Layer 3 of a small transformer language model trained on English Wikipedia (10 layers, counted from 0, width 128). Numbers have three digits each and are written without spaces.
In attention head 3, each number of a token's query is one row of weights dot the token's vector x plus its bias. The head spreads its attention over the tokens so far by the softmax of query dot key.

Query weights of the head. A number n stands for (n - 500) times 0.0016.
q0 (bias 0.264): 493322514266385575447544403473567308539253903543387578605544653636574605741387663762494702528507574567521537276556340394599343529417556537493417434472604500512524447330592418416636562472591395497567435518656493523647433483635532401377472548550507535528406356448603633386439477834570486451278516503594638319449493644529462356378489680475546409330342450647361593464547608476326452414712
q1 (bias -0.018): 500486419543339492534481451607361580572468547311467555572561584386259544555569696576467535355626482611295511209617681635264417250534530553301362654168769457579441590424404348184511612448393362392460392507653553523730751664597675136481610515636599364514709626590572586544530335431381496575261617614662477680469286576573479697535703516395564588412618312658431391384473524480529446482511
q2 (bias 0.117): 506450603282584509521394445590516559457365633470464497493617531519637642433469510480423538368664624581539438503477567626552500599429409570656619422230617354562554463308459409513637544510656417609284554309310400445528407512402497353469451447561290596494602546348572634458348604480658640446322440448587516507693526464652422393584503591461668372428491689328516478598603328649357514307617
q3 (bias 0.031): 534437652481385400453836445640567582484336425381507521782542685431681481450440451333387450524619338596539570474821561734372485628329342831677457444286643436462428485539388489389604605395297513432515352393533365525642548371598392416467712406449427528466692524417621597443349525327420709751433550579405387468568245662465360556575319720379388519419746484508381666533507565457330439622386
q4 (bias -0.031): 334578584541530540605350526400607433683563408419427545489513483748483659428449435531713380596536421406588616547414442393531385275355425461404435627752310606630510470733611600715564551423247606620634701655337471556381454497476368560527472470484458500506577663483377512500404573359293585541560615587596551526573549674420549301345351517440608617364434441433480636444533284468325252572669
q5 (bias 0.070): 528485444494566503534562583652492572329543633552369578407441272516431523439525589461551648364609479633576494544356612516477519557629473463500537663432599254629541454291180231410547573405587355616510429434562574482633531391583510627600636330454591649584578685331539477437562536447421506394652581605548675469357388360601445500526653364563341338441500621593494332607438349481343579579519
q6 (bias -0.044): 532653535461519452491484500538467487513480322410564341507575624513392530379549474580494556535503542450520500525518611457503399476519546553534422552352461454665386453467593657401570680343506541345484546542525712759359554326659391497366718426619642494427640642568607476586405540392371484552561470373434254542715352708506479349300436656335897449377509427645417684506462526388551410357393
q7 (bias 0.135): 553341611473441677570451291617562298575490497528653440669466480446633676520570313428435493464620624541425542484560543639517458519417408602313449507439643440447337539381340494346471536456635483259601524609438430522519675335394666300399536451433375598617506545709617515418536416510567376423662381512483586749455428483394347388760645646576497370602771476624448470506282680621500496491536
q8 (bias 0.081): 571430310323377451582663661570561366458193652530567402466599756723474632668520590468437614508753416761342653328781577505601295610370191820312461644217581378698455339482504346245610661348551356590614372411381476435400750390693665463442606513765422372484635206563602558458553492607479536600491580722304464755399295482605447496508486734556596275376548283761518303401077514255359534343509
q9 (bias -0.152): 476607520552480440435740533606353689584518480490468436706678310576570465569527435350414583426679411292342454503327562531636540352493601336408533355531602616569452513253654539593400497717500566519724552380447521415530573606663462286517438544365559428361423330316574678526636542468469291315338532484648524595684401673503463520525394601363576360559490517344230439529437435656621478340417
q10 (bias 0.148): 814666354387649323561762434461500385484438556397635477413562402439574524795599584578396528380683437549541438621677428622435457496485755615350538453160775668365460546226386492487508369418556331534662454386684765546562706508672247526402529591566569306594515542536603577466383466637544528540272538442613436543320351414728630817504450557512524241348240443583296604600343464396399376309395
q11 (bias -0.065): 278586680801661621507183478467317638558569485628517409371428376282420561379375388385521361463429621336512424420426523523321442644565642550434518496655448347506683604405331627649551367469654544536330597696489371407453496453511709369522334393464360609584567632578362353574340650419582721586712402711330441340689608435406632482266683519704470522718446550357624388500577519494492460651591
q12 (bias 0.193): 623439354300334439480847436641444500594355566253558558670515504725456571842525657551296779459626316508274741472485400601627596644309433615461575456412607372350257588551520418418545570411620389559446448315658288516695661415574475477565747435592752526507426299455564632597633519453580256546449616428475381518338081546450284480537320508457664270331488369825524512643294529429612403409392
q13 (bias -0.164): 592529393564416509518581432444432572405431554515620578500506525439509461465393404261476568425646340445487488434506494653386568332491372491470473412232452615446669411510475448366569579493494473403723503335541322589716506522580617527418679601482575269491731420599586523521488449238556378548510344471539436821565480480628462434491600744569276706382466398586500427359306548456530421471441
q14 (bias 0.035): 479457384606599670508273386484507704770722605580449508148376446572525436538522496708520394599307567431504426525408712500543324281427765492584500504872289559429466655737633604713314483621476553629214492649459465589500270327483526391712255642496242539412520680622017639667426488338570441300491373319496643328585566633302534630458465474426534752712504396167521395524624517562469396535488
q15 (bias 0.263): 590387514669551490638575277558515568554464531417530550587439267603558536567549637644307436548563484539464602572503447457600629427486747557270480552369521581358591459285317374298596382320444373523418438401702662433547636319469596490403598476716771542532576496580572494315585457518374416504514516557458594414346485553500478694475566607406354363518446162885414566534311697452687410391558
q16 (bias -0.070): 576679497548253466356428371547562658497592538491503563472676434416631519503452398467539452552533423490355646438509420656490398593322366448301445531661475577551239580604688442584356604497428398622339355511472443525392634671535471532547434569343620655474536709602533328473463545563620564442259419552519398514364474532452445547593663646493633463562432425225394414476631407519777462579562
q17 (bias 0.118): 458575440521405494733503588414582469506365373442474480562614518699470663390701460531492387464436458491534470527385585503547553609553465576535578713466545834420561397438413249497426518519260474503503538537515414357729509411273565433646519512582448389527546405397572453446473435576517616537657580514399533523312528219531481482456440488465574441500583550686613482520390537482297695478662
q18 (bias 0.148): 378651211384679537432525274543594580293389496528444532347534434568544651571408474706382421470631694383515616562325567477424518504339298414465482595636708344340429464367650451512350478519825368465590596478635508582529384627548583425588476430539413476507556492530546398507529406681664463384585633432680844603500261307514416257571709375681557271489337443577664381596467590645516520278326
q19 (bias 0.108): 671524602500532468550519522471561694705628312553317660511578459303561596664543634483327461352475485490426646363500533474373519451469475372520590413642484432646533497493692621770500590537472604649596610410503603566484459303620390629561388577412540521388485574389396467469535378338437464438527482485523451260537402417421538603408161573567507401543348406399273481778519618354643514560623
q20 (bias -0.112): 702533458401429374427478490522506378280409281547245351447458510676340613473381553547317497387672717600598376339509427547356637726582325484596560675480690441511559386389384369342510617429583314459603439579397534487646363388516630530649452584509543536423525364529632593670513399636503530553378482701510699633382418513595482520530517376402553471527653520531494621557416526528565465340382
q21 (bias -0.096): 528569503399500583425448494473529529416639643438523344314681540516442560399544616574815509474521357529381503518571346436337339491488464410565491533681525506574269642545577595572565512442612400461345402487589461485427588750575484740568350667533576417605418581531587305645427380653416390415552576480652509453384338525494404624509484401613618408375418478435580516509632381297526410589607
q22 (bias 0.020): 528500664518296462413534490595574518693687580523448684432640377353571454381436542450481588346527490362446605497349535733247490467423689423489680311528524570512524409518640569639619393525523491666257525536585463443446415354434475718534491538416652500531346533316392430425480611265666409496435448259518452150668731496503443410238359557590433585489385703547398670383507479485613563605666
q23 (bias -0.116): 738335506488369601380506400612349434638572488592486377513539488668473303457620439242449671473601483472334630616440482543450612489336532526339433429518491552515427550516470552481464557447483482465472297424640592450623450385533234520506538473354728461538537513612563558497500491349358369534635685638607337487473610497449541313445273559494562521432391441560592582471637488461624640598568
q24 (bias 0.127): 485578446329464375380625521607580441375359464523583457674517693534423475439457363544418534387514497562744624405610582404550497677638433599554564523488573436413494400298605399573345518431509451627660568628500557377518453497494596424578489413532376634456588361403588455460479568632643704625440671666660455386408330401463478581522418639660475342363497603714476418453360482621316461469482
q25 (bias -0.131): 550666461605468433424641451489406596400574482473581592274702571558616694445475464544453467617630262489426608638549562416308748480632483320342596523617504493500255618441468500519578443415364500617555346444493602465570658616637441424358529660635606411620321343460660543517412382403457222268526507576693414512298209584463308664591586614418581415533437223724341364414391435332568531705493
q26 (bias 0.191): 446462348349471369552655613622313543521030637595629539500385467576504470660482776068379513398655450589530541480609605644786629535327532761474612473268621496549450581398385270334574417247496479647513407349573491408593821472662462130463572331729589573523488413271706557394610641422442542618712547656260396540556370394691575467523470644453470426419387449630214442460386676594395643515508
q27 (bias -0.044): 471611433438659449447576343624412493443339549373402506482566516332573450533638490277451507509577364513309506618621572629723632429503599519547640379464383637536542601334381642445570358433619459432701485520564370516632624589623371482526512590578447497506286490416664658307481485426539461530426372384490448625548385609534485481488612782382374510547449587588025461500414507624517413530506
q28 (bias -0.133): 549460425339451441497529465775452620589617533519568369446384376473578493349585616231540413569528481449555197513776670240351490491516484439441443744544576596522344683436409254305487592517341478478584515566578580551368662526735493549533482658497480588593541317480397546525555540624528427319517553494426401358575469601624644632509469422342588533412574459321646735519396490543371447567419
q29 (bias 0.155): 493436461467418439622429626486638758541331482438490349531607215452553353379526704507412298569735595655470426447434496533693662462644386643451420550467612635697533496470386217260439720459370512531676487375592397392704564440399537473461691572623607653382418530391564643452457497425406573639545418308529630780410413533558612421681538452271515528704585340579315395507372566475424438233511
q30 (bias 0.082): 384509696393630559439461333523742342521455417522422619421644604315523568608529260531367419455544376524627574627530443473595616450593681618375487447490420573663626593541434478479438500664550424570685435566445455228616419325370520432444331365423388454374146507593452482393584622448672513577510516543362666461478655456410614599437552544424490526704367555486490454557490497630594771564617
q31 (bias -0.162): 592585709658677461396371578473459888595765380584474572296419488577527386314624588385620326373424481422525555677511435398562597572693573519479581491557216456524532488906579549673197444488364676710443446448355424469283344484416463670504351210245520592496432184572446596568414391321493528306525470445459532547527695447530511727635521390521284567607664508171665596527535351542605242603356

Each question shows a short text with each token's key, already scaled and adjusted for position as the last token sees it. A number n stands for (n - 500) times 0.0033.

Then comes the last token's vector x. A number n stands for (n - 500) times 0.0098.

0 "ially": 120324331383555338529329263619241661191649666125557307327462616688629594256539177511510224467828
1 " as": 194356258391563343519320278622164663171646633120516375383432641695538628204477193555518238389789
2 " it": 146342256400561308499291213640213604249666602136500433328435645683644580186484184578477276427789
3 " f": 076425292397554365554356205694240624227690608170578427352429628686662652176568190578568262423869
4 "aced": 127376319400507406557310204630244635234680566126527353301402727671735604268490204507532258395865
x: 441254470508459480465545495336183423631598478497581583623367477420469470469398436676190539662696353499560522484416604423693508478559426546482465502446519590734499351495512373759498630511403091448503463616466537519447622477481490593569526521446369655796433530419465501377548470513641503519460509476300477560489359570228643612660555463620381574591340462601695487575561614393484515283558
Which two tokens does the last token look at most, in order? 1 " as", 2 " it"

0 "ric": 102366303392594354556344240609270652195593690148525340283460625727640612199548201512530259461777
1 " m": 068370331456516357554341190628222617224683607145526397319436660701634595162542176589536213377859
2 "ot": 117409278411534371548305238669224658155640595094573335296493723699625579210566198564500224377820
3 "ors": 073333280433510375515331207671264720173622523105489366310508769700570510246511187536580254381849
4 ",": 134349267399536327551386297570220649235622617143556373298471609685611582240521198516498183404823
x: 473392587435505505558554518332238410670496538501704558632263388453523481451474521791130454496623386499524501442396531452592491421549372478533457456440525536604596429449496362885482611422371131466503529664474612524461570496540413612626574465464421637793479517361545457471547510436518489410405464458395442461491454589289668589670536462593387621586433489657747485540609572414401427341540
Which two tokens does the last token look at most, in order? 4 ",", 0 "ric"

0 " H": 099345329383572330577363252629228639188618701127562318304448587696657603234528181490550234461816
1 "or": 038345276395574329568275201738262701195617614060641325343509676740604570176511222607541245419822
2 "ig": 042392262415557299610343219700285666122670608108599356259462724730662608091555165571547262437864
3 "uch": 149366334416551360556367205676244686171678631112611261346492640715610675185439133579490265417871
4 "i": 081380261409617355568353242721258659173686626124634302357506650703633560157530187598562300360869
x: 376401654381577447433603551298119469657462444522649578620331433461523536441548490641122501543591305417480477550422580447676388463611380443498436434452495542732616342497563506839513684391424107480502487580351471590459476535552501568509534448467439621851474429448548499504505574537650553421441415376403464516438466615313630561665511539545320616574419432631739449555671513470464467490535
Which token does the last token look at most, and with what share of its attention? 0 " H", with about 50%

0 "202": 101319339391618284601362258619249663206626723135514343316458550684652580220532172470535223432827
1 "5": 133272324418539336530351200659217623223609654128555368342506565694625545180459166505567218298881
2 " on": 177371259442560346478333256670255651167654600113516428348499639672597574243479229539535233367833
3 " June": 131339310474551322596304293684255637173708566133504354375534621680582573216555196566576239331922
4 " ": 103344336426541366557347257619242650194641661106499346341508594701642564202510180504587177331877
x: 398395598367481511542566485306222465601395486444673519618338474484460450514449583625242415575675306449533531454360567437608488400553397493481464455458556590749612410475547381903502595398397166469501524624363511551481488514529459600617594441460383629864378588459506501439551506542574523340433526503347469448431469545366677489673551479584442626583433445702699409525714547443472433355569
To which token does the last token give the most attention? 2 " on"

0 "il": 108358337401556330534371259652270656194630708158529322309473617692614625210542188519533232466800
1 "k": 104355296403511346553351177665208656176674669098594339337492658733610640155506177589641256365855
2 " for": 140371306382557351490328249633227702187620689110580381368451647703533590221511238525552264378862
3 " their": 116347307455618339516325250696228631226692587149498374297505622602615602216504231555452269464875
4 " con": 059406332409561402533321207710256710206640604135574475331460615717630637201581194578584260400820
x: 377432547362491461386547543278222410626475519475645586592399461573447409510443546674263485502567333549540536493455535442530462363537308467485456401496584570740598422492436384844555645402449151520425478619406609511513450566585495566642501436405380679754483513524548516468613595441638493418500468450352395473522456531352800522735637601614358669483431406678610407505565540380523466329482
Which two tokens does the last token look at most, in order? 3 " their", 2 " for"

0 " prom": 094364342373589319559331258627214686186636709115576319321412620694634620239572197492558237474796
1 "ot": 116363264399540334539321225662220660175648613080576328302494686728653591177555183544536207367830
2 "ed": 104386236347518348511311199649199656191654637087553347328460694742694580201494158507598251386859
3 " by": 127327287391586331504322251636232654172644648086561428358486653689586562217577198530528236431773
4 " New": 114366317409596352528325253686266630182652667105582330284490595696624647223528210572561196372853
x: 368300712442527418488446494254250546618522433496669567630329433455588443399375545681290500543641283521545522484437544400606474403593440502485435476361565507725570427482599387845505586446440243467546508610491555575573556486529516456641431449467422611868430558510560537352546549426592487368426593516323466483448456627332746601610547556563527555507371447603742447531594541361343463294510
Which token does the last token look at most, and with what share of its attention? 0 " prom", with about 50%

0 "ra": 087348334400597346565359257632252640197657671144553337304433630697653617211542189506530223468798
1 " (": 184322336407524364476350166554225700205510729161567416380490542642654537262389220518473235469793
2 "I": 099383276440538346510336195694221672201627664111612391393437587693569637206483207615495226416792
3 "I": 090366293434553341528330194713228685202628649103627382377449575705571631205501188597500231402800
4 ")": 236321382447565359460342160543241675242497722204532406354514518607641563289383214540479253463771
x: 449437607468410507462588547344199397633512560511730575704335455470523447441488509681234418506652310524467536510428513392635471413557326445488476432526469551730572431516470322889506616428405192439462513613445599550481517428520423540667609464455377564788383520438548446403576579474622503422447486466438375444474446613374720512677581540613463536587369462564763528497599508459377423375602
Which token does the last token look at most, and with what share of its attention? 4 ")", with about 80%

0 "a": 098352341415562330558370268631242661197650669149560340317471618690637597209509177521522240472814
1 ".": 131359286416591351538351217609204648242595699181549412374517605665619581185438183521477275363814
2 "e": 061406245416565341539327200746192638182687591115622379381466653680592603191470186578560272386847
3 ".": 120350282408583316545353210632209634254605683177563416370502599643601555203454183525469296382809
4 "t": 065391255411550296529287233687249665204699614103594429346425695651572617192488245593486260417801
x: 428321640442522462531590568305199399568525445498667613602345316405564502511354508641236463413684346422538426525429565463618451490539408443562466428500524487691647398464521362867534685415481136510568491584398449642457520435552467543578505586440392658795478524492537519377521546539701417461447463443388423558436431634259638443698535542579369622584432456668709521505658540445442409369523
Which two tokens does the last token look at most, in order? 3 ".", 1 "."

0 "ers": 077319315403551351519350244625243663196633640140536345318449667673620584237529179493512225460815
1 " is": 153387341411579362542333255641206637180633627071517386394464680662577559222453182555511256445816
2 " not": 149336343365500350486261224653244684182611604101577364392455671699644546221511238568514234429832
3 " the": 124347312404496362481316202719223657230685616183512373325493632620673603191520264599451283449834
4 " only": 146326345410513361477305223662260692213620613097615375367416605672652602251481231601512267444881
x: 310293534421485462495568474340167385598543512475582581688383436446531431477442495703136572534604315528491548498429511509628533465579386483458491435480548544738538451528521363827523638419461098484547516701428513532406575454497504465621557574388401546856456459461508522367589529490694532480465543464391439561458468566313668604591539504630484575518323423603637390537703546374490415344539
Which two tokens does the last token look at most, in order? 3 " the", 4 " only"

0 "at": 080347333395556350562339279620227671205645667125529323313456645717639597210552183517515246444797
1 "o": 079428291400524309554333219686205682182694627128659310368506661700594560164466155595541289354899
2 " won": 183405314414569370547313276605255678219610701106552392336503708736668508230473225548585253391815
3 " the": 128339357449517373498320228696244684232682643175516389312527620622673569198496261570492266424878
4 " O": 113365372430589377555382271707227692180617618123587361366429576671577607196505175593540236450853
x: 440403727340500413449514507253266482628492421468621499636342466426452454424391556674293474496659260500565580493477544448643469365481354430504450458418581602660529391437552398871542638465411164495496484668422567565444513575567444474628591443471405636823389518505510598464574518496577512400480501497398471533497422628341791646563576546555427580546298421637651449482617529478421473389488
Which token does the last token look at most, and with what share of its attention? 2 " won", with about 30%

0 "53": 107310337406588304543362241597255635213599726161542351303456555698634582241526169472529218445830
1 "'": 149344235408559364509337169640255650217672668152546367408496643623611555238419174549499267452844
2 "\n": 179360324402597347556354222638258668216542676177560446368536567644643520287476222510479285458825
3 " ": 118383346415519288578336204651231611228643717106540378353434593656655568218505207545559238366851
4 " N": 124437301395561340560379218687247634208617667119592404357486579699613633207530197581531255475820
x: 408349628416426488504531434335216450545499491487593530618245428484481479404366536615247424528664315466535531543440626459600489435481404489551484484472645584741548446436555398907569656409364178504543506647460520598491548466592559503625629435401425612701406488389560582335546520475535561427433480485359434555432451566281769617636601541574450545487363483657707470525629485414403455342532
Which token does the last token look at most, and with what share of its attention? 2 "\n", with about 80%

0 " fl": 107364344405553351534338219644223635225619689140562335299440591681644621229573213529537244471838
1 "o": 071427262378491361533333198665212642187693592134647337382457682679611599173494183600520287397876
2 "at": 038351275394496380536341252670239686202698578100564384354452754714644590178509187611522291396845
3 ",": 121342273403521334536402285555211655233629620121554388321460621690603584232487195520469196408839
4 " a": 124350296391588330535392254609256702159667595163548408300444605646565600202475260564508260459810
x: 422325639431444495467558548316233420580472552500649557603360398536515404473422526772141490503667372460612524595457564468568496359433299488509468517437586547700633457473521455896505610387364095528445493616447540580480548470508420535577573473496356576694410544546539444401557515456642552392448492471388444531488493577259702574639620456548397565572395436601715491556625539457482470325466
To which token does the last token give the most attention? 4 " a"

0 "a": 098352341415562330558370268631242661197650669149560340317471618690637597209509177521522240472814
1 " M": 072385317452563367562337221686222691191668660100587355336502620705633574179534179583530198417857
2 "in": 032423261430585402561291247705212653220627710081588363291538680745662649181568183544613225391819
3 "ou": 106405257436598334567316210696262717173653629091643355272456678715640605188511152614596221452816
4 "ra": 056374299445627362560330239723279628196710568098644364323484677716621619186537183583591234425856
x: 381436633484470412415532545283173474702575468485689602659412405415536416439503551654119465533586386480527535517444509402547488431633424406548410456412454540701569349497614436827600611433492051412458571508396472513495518536560495552628605435506357655772426522497516587502544544516577518491494414421363463498466466632315707527741550629541300579532392433593767454500571466520390445418542
To which token does the last token give the most attention? 0 "a"

0 "ing": 105341320410538343524376277609230651184648639138548361308451647701630618220516173509510230460827
1 " eff": 068422269447547389504323201664194701183661603118569422416431750750587698187630163567558245376857
2 "ort": 120379309457529434500295221684236663211679597151499345370458671778632628196554225581560265355917
3 " against": 150409301421536318524358257636237673215661641134539393351494721673554575215516180521532266386862
4 " the": 117329325437511363511327232703240677254665617182495365307521623631636606189531261589484274417862
x: 425303569442498463497544530349171440612456479463628587573402424507465449509401502802202472561632348455540498498481593452569420367533332482477449474462557537793555416489546396930516581405426154452522532581463531530560579459539417567626547460460411599733368475538491523480620481444604576440470471461406444482491491567322680561683611510603498624547351439589698418567651548418405403305465
Which token does the last token look at most, and with what share of its attention? 3 " against", with about 50%

0 "ward": 128334330395577339535348246626264687190614687166542363294461597710631580230532189524550253477800
1 " a": 113335288391600308557393225605264703154674623172531456275438622675589598182460236584519272424826
2 "ven": 131352334452540384541326245690236684214658629196549371230411630716640609177510190591568226393871
3 "ues": 087330310409485382522357203661268683153686499144557391346491714643614578267482109519539243406872
4 " in": 109372320414551397517296271647269685211676608156528446323506626656622590257492228500571262347837
x: 371406568427559469498540505271209428680418532488672534587450457516413430454401481751198497490650349483508531497434534457613473364499360522534497493415569522667564365498524383873470652417396200519480487608419590540542558459570473604643517458418393584813465501413528484471517518474635509474439408477362442397489445553277719533677592529580347626554423401690673454544652580471485450306623
Which token does the last token look at most, and with what share of its attention? 4 " in", with about 40%

0 "I": 108316317403581302557373249629238671206624718132545349335439570699618624220514171500508222446803
1 ")": 227319367454572345486342159551236661238505741204527415368517527613642565253361209550479253445789
2 " |": 150360321450551289582349195617241662223567695155559370367485616643635568232426221532491255431802
3 " ": 122378342423521309549327223640240643211643711130521355370473592647661552201489214548520205366825
4 "0": 162344327395547315539317219650248609230641719166504352374477559648618536208518177575531225357827
x: 349362628421435488489494420397252460657440446485652624651222375537532472480486542665230391548689328533546498572405549428648452457558391499452422411417531534665626380427477368848535644479496058474521474628387483542523546472539471586604581465422451592774408544469538447479536557464620522455384619405393324533437439651283704592602508513625549560542377470633712431498598584539436483415563
Which token does the last token look at most, and with what share of its attention? 1 ")", with about 90%

0 "ers": 077319315403551351519350244625243663196633640140536345318449667673620584237529179493512225460815
1 "'": 132356233390540343508330180633259703215685671155537319406493648633586516243428153533483258464820
2 " history": 076348280446493289540346260615234712189653593164513392362436665673578540243508180568490330410902
3 " are": 112365367419578360582364256667230642216603653101510396358492698613595532241451195525493304443783
4 " ex": 117363333390578400510307244667259666216662631145581377352392683698609621195529233574572286365772
x: 293337655416478499528559522248169486610527511480665574629431480467541416470392504645208472590651383527557574488469559491547456349587332424458505408370523507713640488518515300793474588377481159528491474663458587582545479494566454574583507471439391579704498468519520481518613451538671478393451481446371429542419475579332780518690597596648363607484437453656669516477637465449418473303538
To which token does the last token give the most attention? 1 "'"

0 " the": 112285357417538331509363260638238667235646683152544351303473579660645622232520232528489247457863
1 " company": 147344331428568366431383235714197681248650592118568402375485650642596567237479173580486251365869
2 " made": 249394309418568362509365275578146663195662651096570341372454683671653557201466220553530312405835
3 " more": 121326346400548422493388300648284656208681631170569328403494651591591611223409196546499300378884
4 " than": 168370335406537395536338245626214652191641636113561316371478649623629570278526201534576302385808
x: 275316640432494478489584477403149434618452517514624555614368393415510451461415524747219452550618391525487532451357482502723438455511388497479458464468577539770542511485574360739440588375456147463563518673444598565458601474469412523622535532479428594836432473392508514539524528468708544450482557502275434488427499563329727570647545558593443642541409429584662433566616586359464423325550
Which token does the last token look at most, and with what share of its attention? 3 " more", with about 30%

0 " cre": 098327335375588355530375238632225672213622702149544347320436609700642594224547186500539266456791
1 "am": 098350261437548346528335201651201644225677653139564377361444703689639591152531187561524272418836
2 " for": 138369304396542336489330229643218698216613673119578387356429647694548592233510252516524269377862
3 " it": 142335262402577322501281221625210595246669584135491414297440630689631577185508196571480276413804
4 " in": 099376314423565382524271262642259658229676601160500452318459621653620608260504268503553275331837
x: 366392539420555463492536501288189451696452527483688518605439436516422431437359472729215494510657368489524532513448553479632471338495357523538524490469592489674589367474492348853463616456423175532483476583480609553513556471573463593648545456425389615821462486426505467435537519500652496471421442464324448396507438558284711547670599523581358616563419400672664468525626584480491456303598
Which token does the last token look at most, and with what share of its attention? 4 " in", with about 40%

0 "u": 106338327385584337556369271623226671185643688141555329315449614712633626216523179510546240470805
1 "it": 046388244396545358566333190737231709212630601075585362294489673764638622137463173549531250357813
2 " (": 178315340396531361484339187551233703207526728166549412368507549646634527264407201509486243461809
3 "202": 102398298438597273615339218648249668208673684120524373318481582684653567201542176566571214346877
4 "2": 119300302404524302540345211663222640190626621114569355332471553701591528198495148537553213333869
x: 389416603412471492489517433308263474677425501482658541651256416475510424495512539641168416576689379548490540553384585358605450477603402439497407441441520559678632455505547328861531631444459046438518483529455474521468574491512458561575556447442396623832418537519575477481552557474668571426475529427422276495411477652308675602590539517575436645518380465602673411559663588457444448366562
Which token does the last token look at most, and with what share of its attention? 2 " (", with about 100%

0 " J": 110355329384610331611353255646225632189611704136556308297430604697641588232558183496561225458772
1 "r": 066408193412627333616251164722240636182669631093525336336464688721623645175544167594606252426789
2 ".": 104364256388612289592341218666211622235607707159607378352481599658620600161487167530529273391809
3 " T": 074386307424558281576312212670275631170637659099592342325485637677579582185533205588537241407841
4 "wo": 078356329436578317627317201709270620190673609095679312276395615709580659255546183604529243432872
x: 387380558463508454526496512331159472538540504554566547628380368490616425424418570590149515545572352542575509589355534478582504352556352480481448435406499586609612414519532401870569588451402164423519448580533455580449647537503531495575595562546464643813387490460516509385550616462607597456505449470368438469444426660234735632759548537518405556539417457605756464568634572389383400268485
To which token does the last token give the most attention? 2 "."

0 " November": 126343363445579302597327269625234657202628705141534329352494566680621580268558187491536240447817
1 " ": 094363298443535290577329234635231637184625715078496346356495608702636552188503185533585174336877
2 "200": 138375293465578279632355214664234636190649672128485361333495590671619547210546174569577211313899
3 "5": 120294311435543314551349218676222607218612650109542353347507590685585549193478185512595214307909
4 "\n": 184351330395598342562374238648262659223544667170561422366538575644622533288484223502506272454828
x: 453332660423452473515549468346185377594529530513676535648362409452467469412391535697267448531686303523521461478459499450605500389511299479519511459511564611714632437482435422869542603410467103464466535601394525516476493451530433647597640402466339593833464542456610513462569490464502458443468434477377422475414418632367640597629517577592481667548461474646749490582630519403460457347482
Which two tokens does the last token look at most, in order? 4 "\n", 0 " November"

0 " team": 110352342404563327522390241651237659246614689162548347357476630655616570231517197491498243457805
1 "ed": 110417252375487373532340211646195686177681625109537351398470728701662552211421163518562281377844
2 " up": 128377282400565403495351252612259660138658593102502420398418676694601579198474178514587277398846
3 " with": 172381312429545385512361233602215692175647634114532398360463671672613601272493203532564259407781
4 " st": 111347316394549394521306223601222641221599597143527402324462644717630598222544217557566276414870
x: 391440580417522484426534488380155383579417590547655595699354415496370428429415602692170471572658397540550518415417563495553490439566360519509481490488522535748578513454539308854554578408493148463547440668432539570480439455531479614564566450461404573816455538482474559461564475425692467392489547460429418451461416594344718561660610514611365596531375422639675526529654539364397478299461
To which token does the last token give the most attention? 3 " with"

0 "I": 108316317403581302557373249629238671206624718132545349335439570699618624220514171500508222446803
1 ")": 227319367454572345486342159551236661238505741204527415368517527613642565253361209550479253445789
2 " |": 150360321450551289582349195617241662223567695155559370367485616643635568232426221532491255431802
3 " ": 122378342423521309549327223640240643211643711130521355370473592647661552201489214548520205366825
4 "3": 135341281435561298532345236662234625239637658140531385368440571641595542232506203576543231348830
x: 355396653396460492485543432395260409680443448457645548681295409534524482495497539642200382576675376536500532579404539424623447413577423444482412412414519523667662429473494299890514613466468034488551468531525514553491571483540476532622548462420385625794403555467563473439529549485633563495421533436434298523411430643294688578604547523585478622510364442577739428550620547521449506383554
To which token does the last token give the most attention? 1 ")"

0 " L": 102330362403559335575360253639227657220623698121559314307444577702658605240534177499535226481813
1 "ov": 115352279469584363566306196717225670214626678063576295364527644730678558188585189615561261394819
2 "ech": 160359305455551379517361178658221638229638648095606316337498652719676628179459211552602254394856
3 " |\n\n": 205360326420593327521376247565242608221589656169582409351487608673649582230464211510435260435791
4 "==": 205378323386585382535426230683190672248592722228515395411467651597652605239456214516461293387771
x: 426241621377540471565567491312155404567483484496639571590329448457458523474406561676278521578736308520539506483448495414598432351505309437561524415412508610693581434513531433787453564413435245408462457659453567577480549492557406519605577460433373630770398513449535421452529634419598509479448498442393432531392397597463637579718606586598525644480399508675767509505629513474418448350592
Which two tokens does the last token look at most, in order? 3 " |\n\n", 4 "=="

0 "ations": 098323303409534332516372258603261670200611646153513360343463646692599575233515180485486225440812
1 ",": 136333259407521327544407294568210663225627624148519396322490631705608568218467179520465186375830
2 " the": 125319319439500353516338213706234660245657632161515361320527625621652603193508267594479259429859
3 " company": 166356341425565369430393235718218691256637578138556383385491641631594544253471187577481264376842
4 " made": 260396313417572367514368279584162662199659643106552330380457687658644538215471222545516326407808
x: 434347548448555441550550472330218395614553470480674488698345496425445496452462491747136560597687397490521546506380560447658407459523381518506431432390518545742557540505472310763445568380417176440447502645365588565535538462423457543605452460459451523766466533521580468415575486485665502553597520469383387549468419646309684573686552450647396589520405431631740481552580531423480408232593
Which token does the last token look at most, and with what share of its attention? 1 ",", with about 40%

0 "ing": 105341320410538343524376277609230651184648639138548361308451647701630618220516173509510230460827
1 " for": 133375294393551363494334249650212714183615659120587401367463650706537583219495211520533250378865
2 " the": 113327322450530380510319211717228665236682605178512384285527616636665616187530253603477260410869
3 " t": 068402320416548333540322212657265651176659591140563381334460658671604605187507208547527240395852
4 "ourn": 127388305378587419569272247679220655191642526128547348318463724753684552229514221560525275411807
x: 404344523438500486436435469320139410517567464576709627586424497472492435447333490644205506618632289546616518455490550448522457363575365469471431461468442579766541287531561373798555583513483145507516564586462539593429493508490422560567487492421411556779513520411533624369624473538635499467452493400395400543383387576399725612742473556636480598494353510710786418552562600541441487386512
To which token does the last token give the most attention? 0 "ing"

0 " ": 114321357390589336556342248605228663190611709139538343304451570700679563243522163457542211433801
1 "ice": 109362214414532409487343234677195642214688559162560386382482677694615587246515189574518221341864
2 " cre": 093387292391605432509376167656210688233632631127567433339432655757704591153540186565602275430797
3 "am": 105375261436562360524342221653208648231684644157558385359453699680642582159544191551539267428819
4 " c": 085374290385507371538315167642230649247655603115540393315448625712714592158522224569555290380816
x: 402379597398484476520649495286169425542478532512697586583318468523429385425409580691121439629699332487570482485465577455525479482553419534544519483527579506778550478437454371834493550392432135435517424563422559630529524512553535575599508399501442616802438450498484446371524505503642528387443476451376443478466423557333745564709610494623405634495402492662710458479596536464455447334556
To which token does the last token give the most attention? 1 "ice"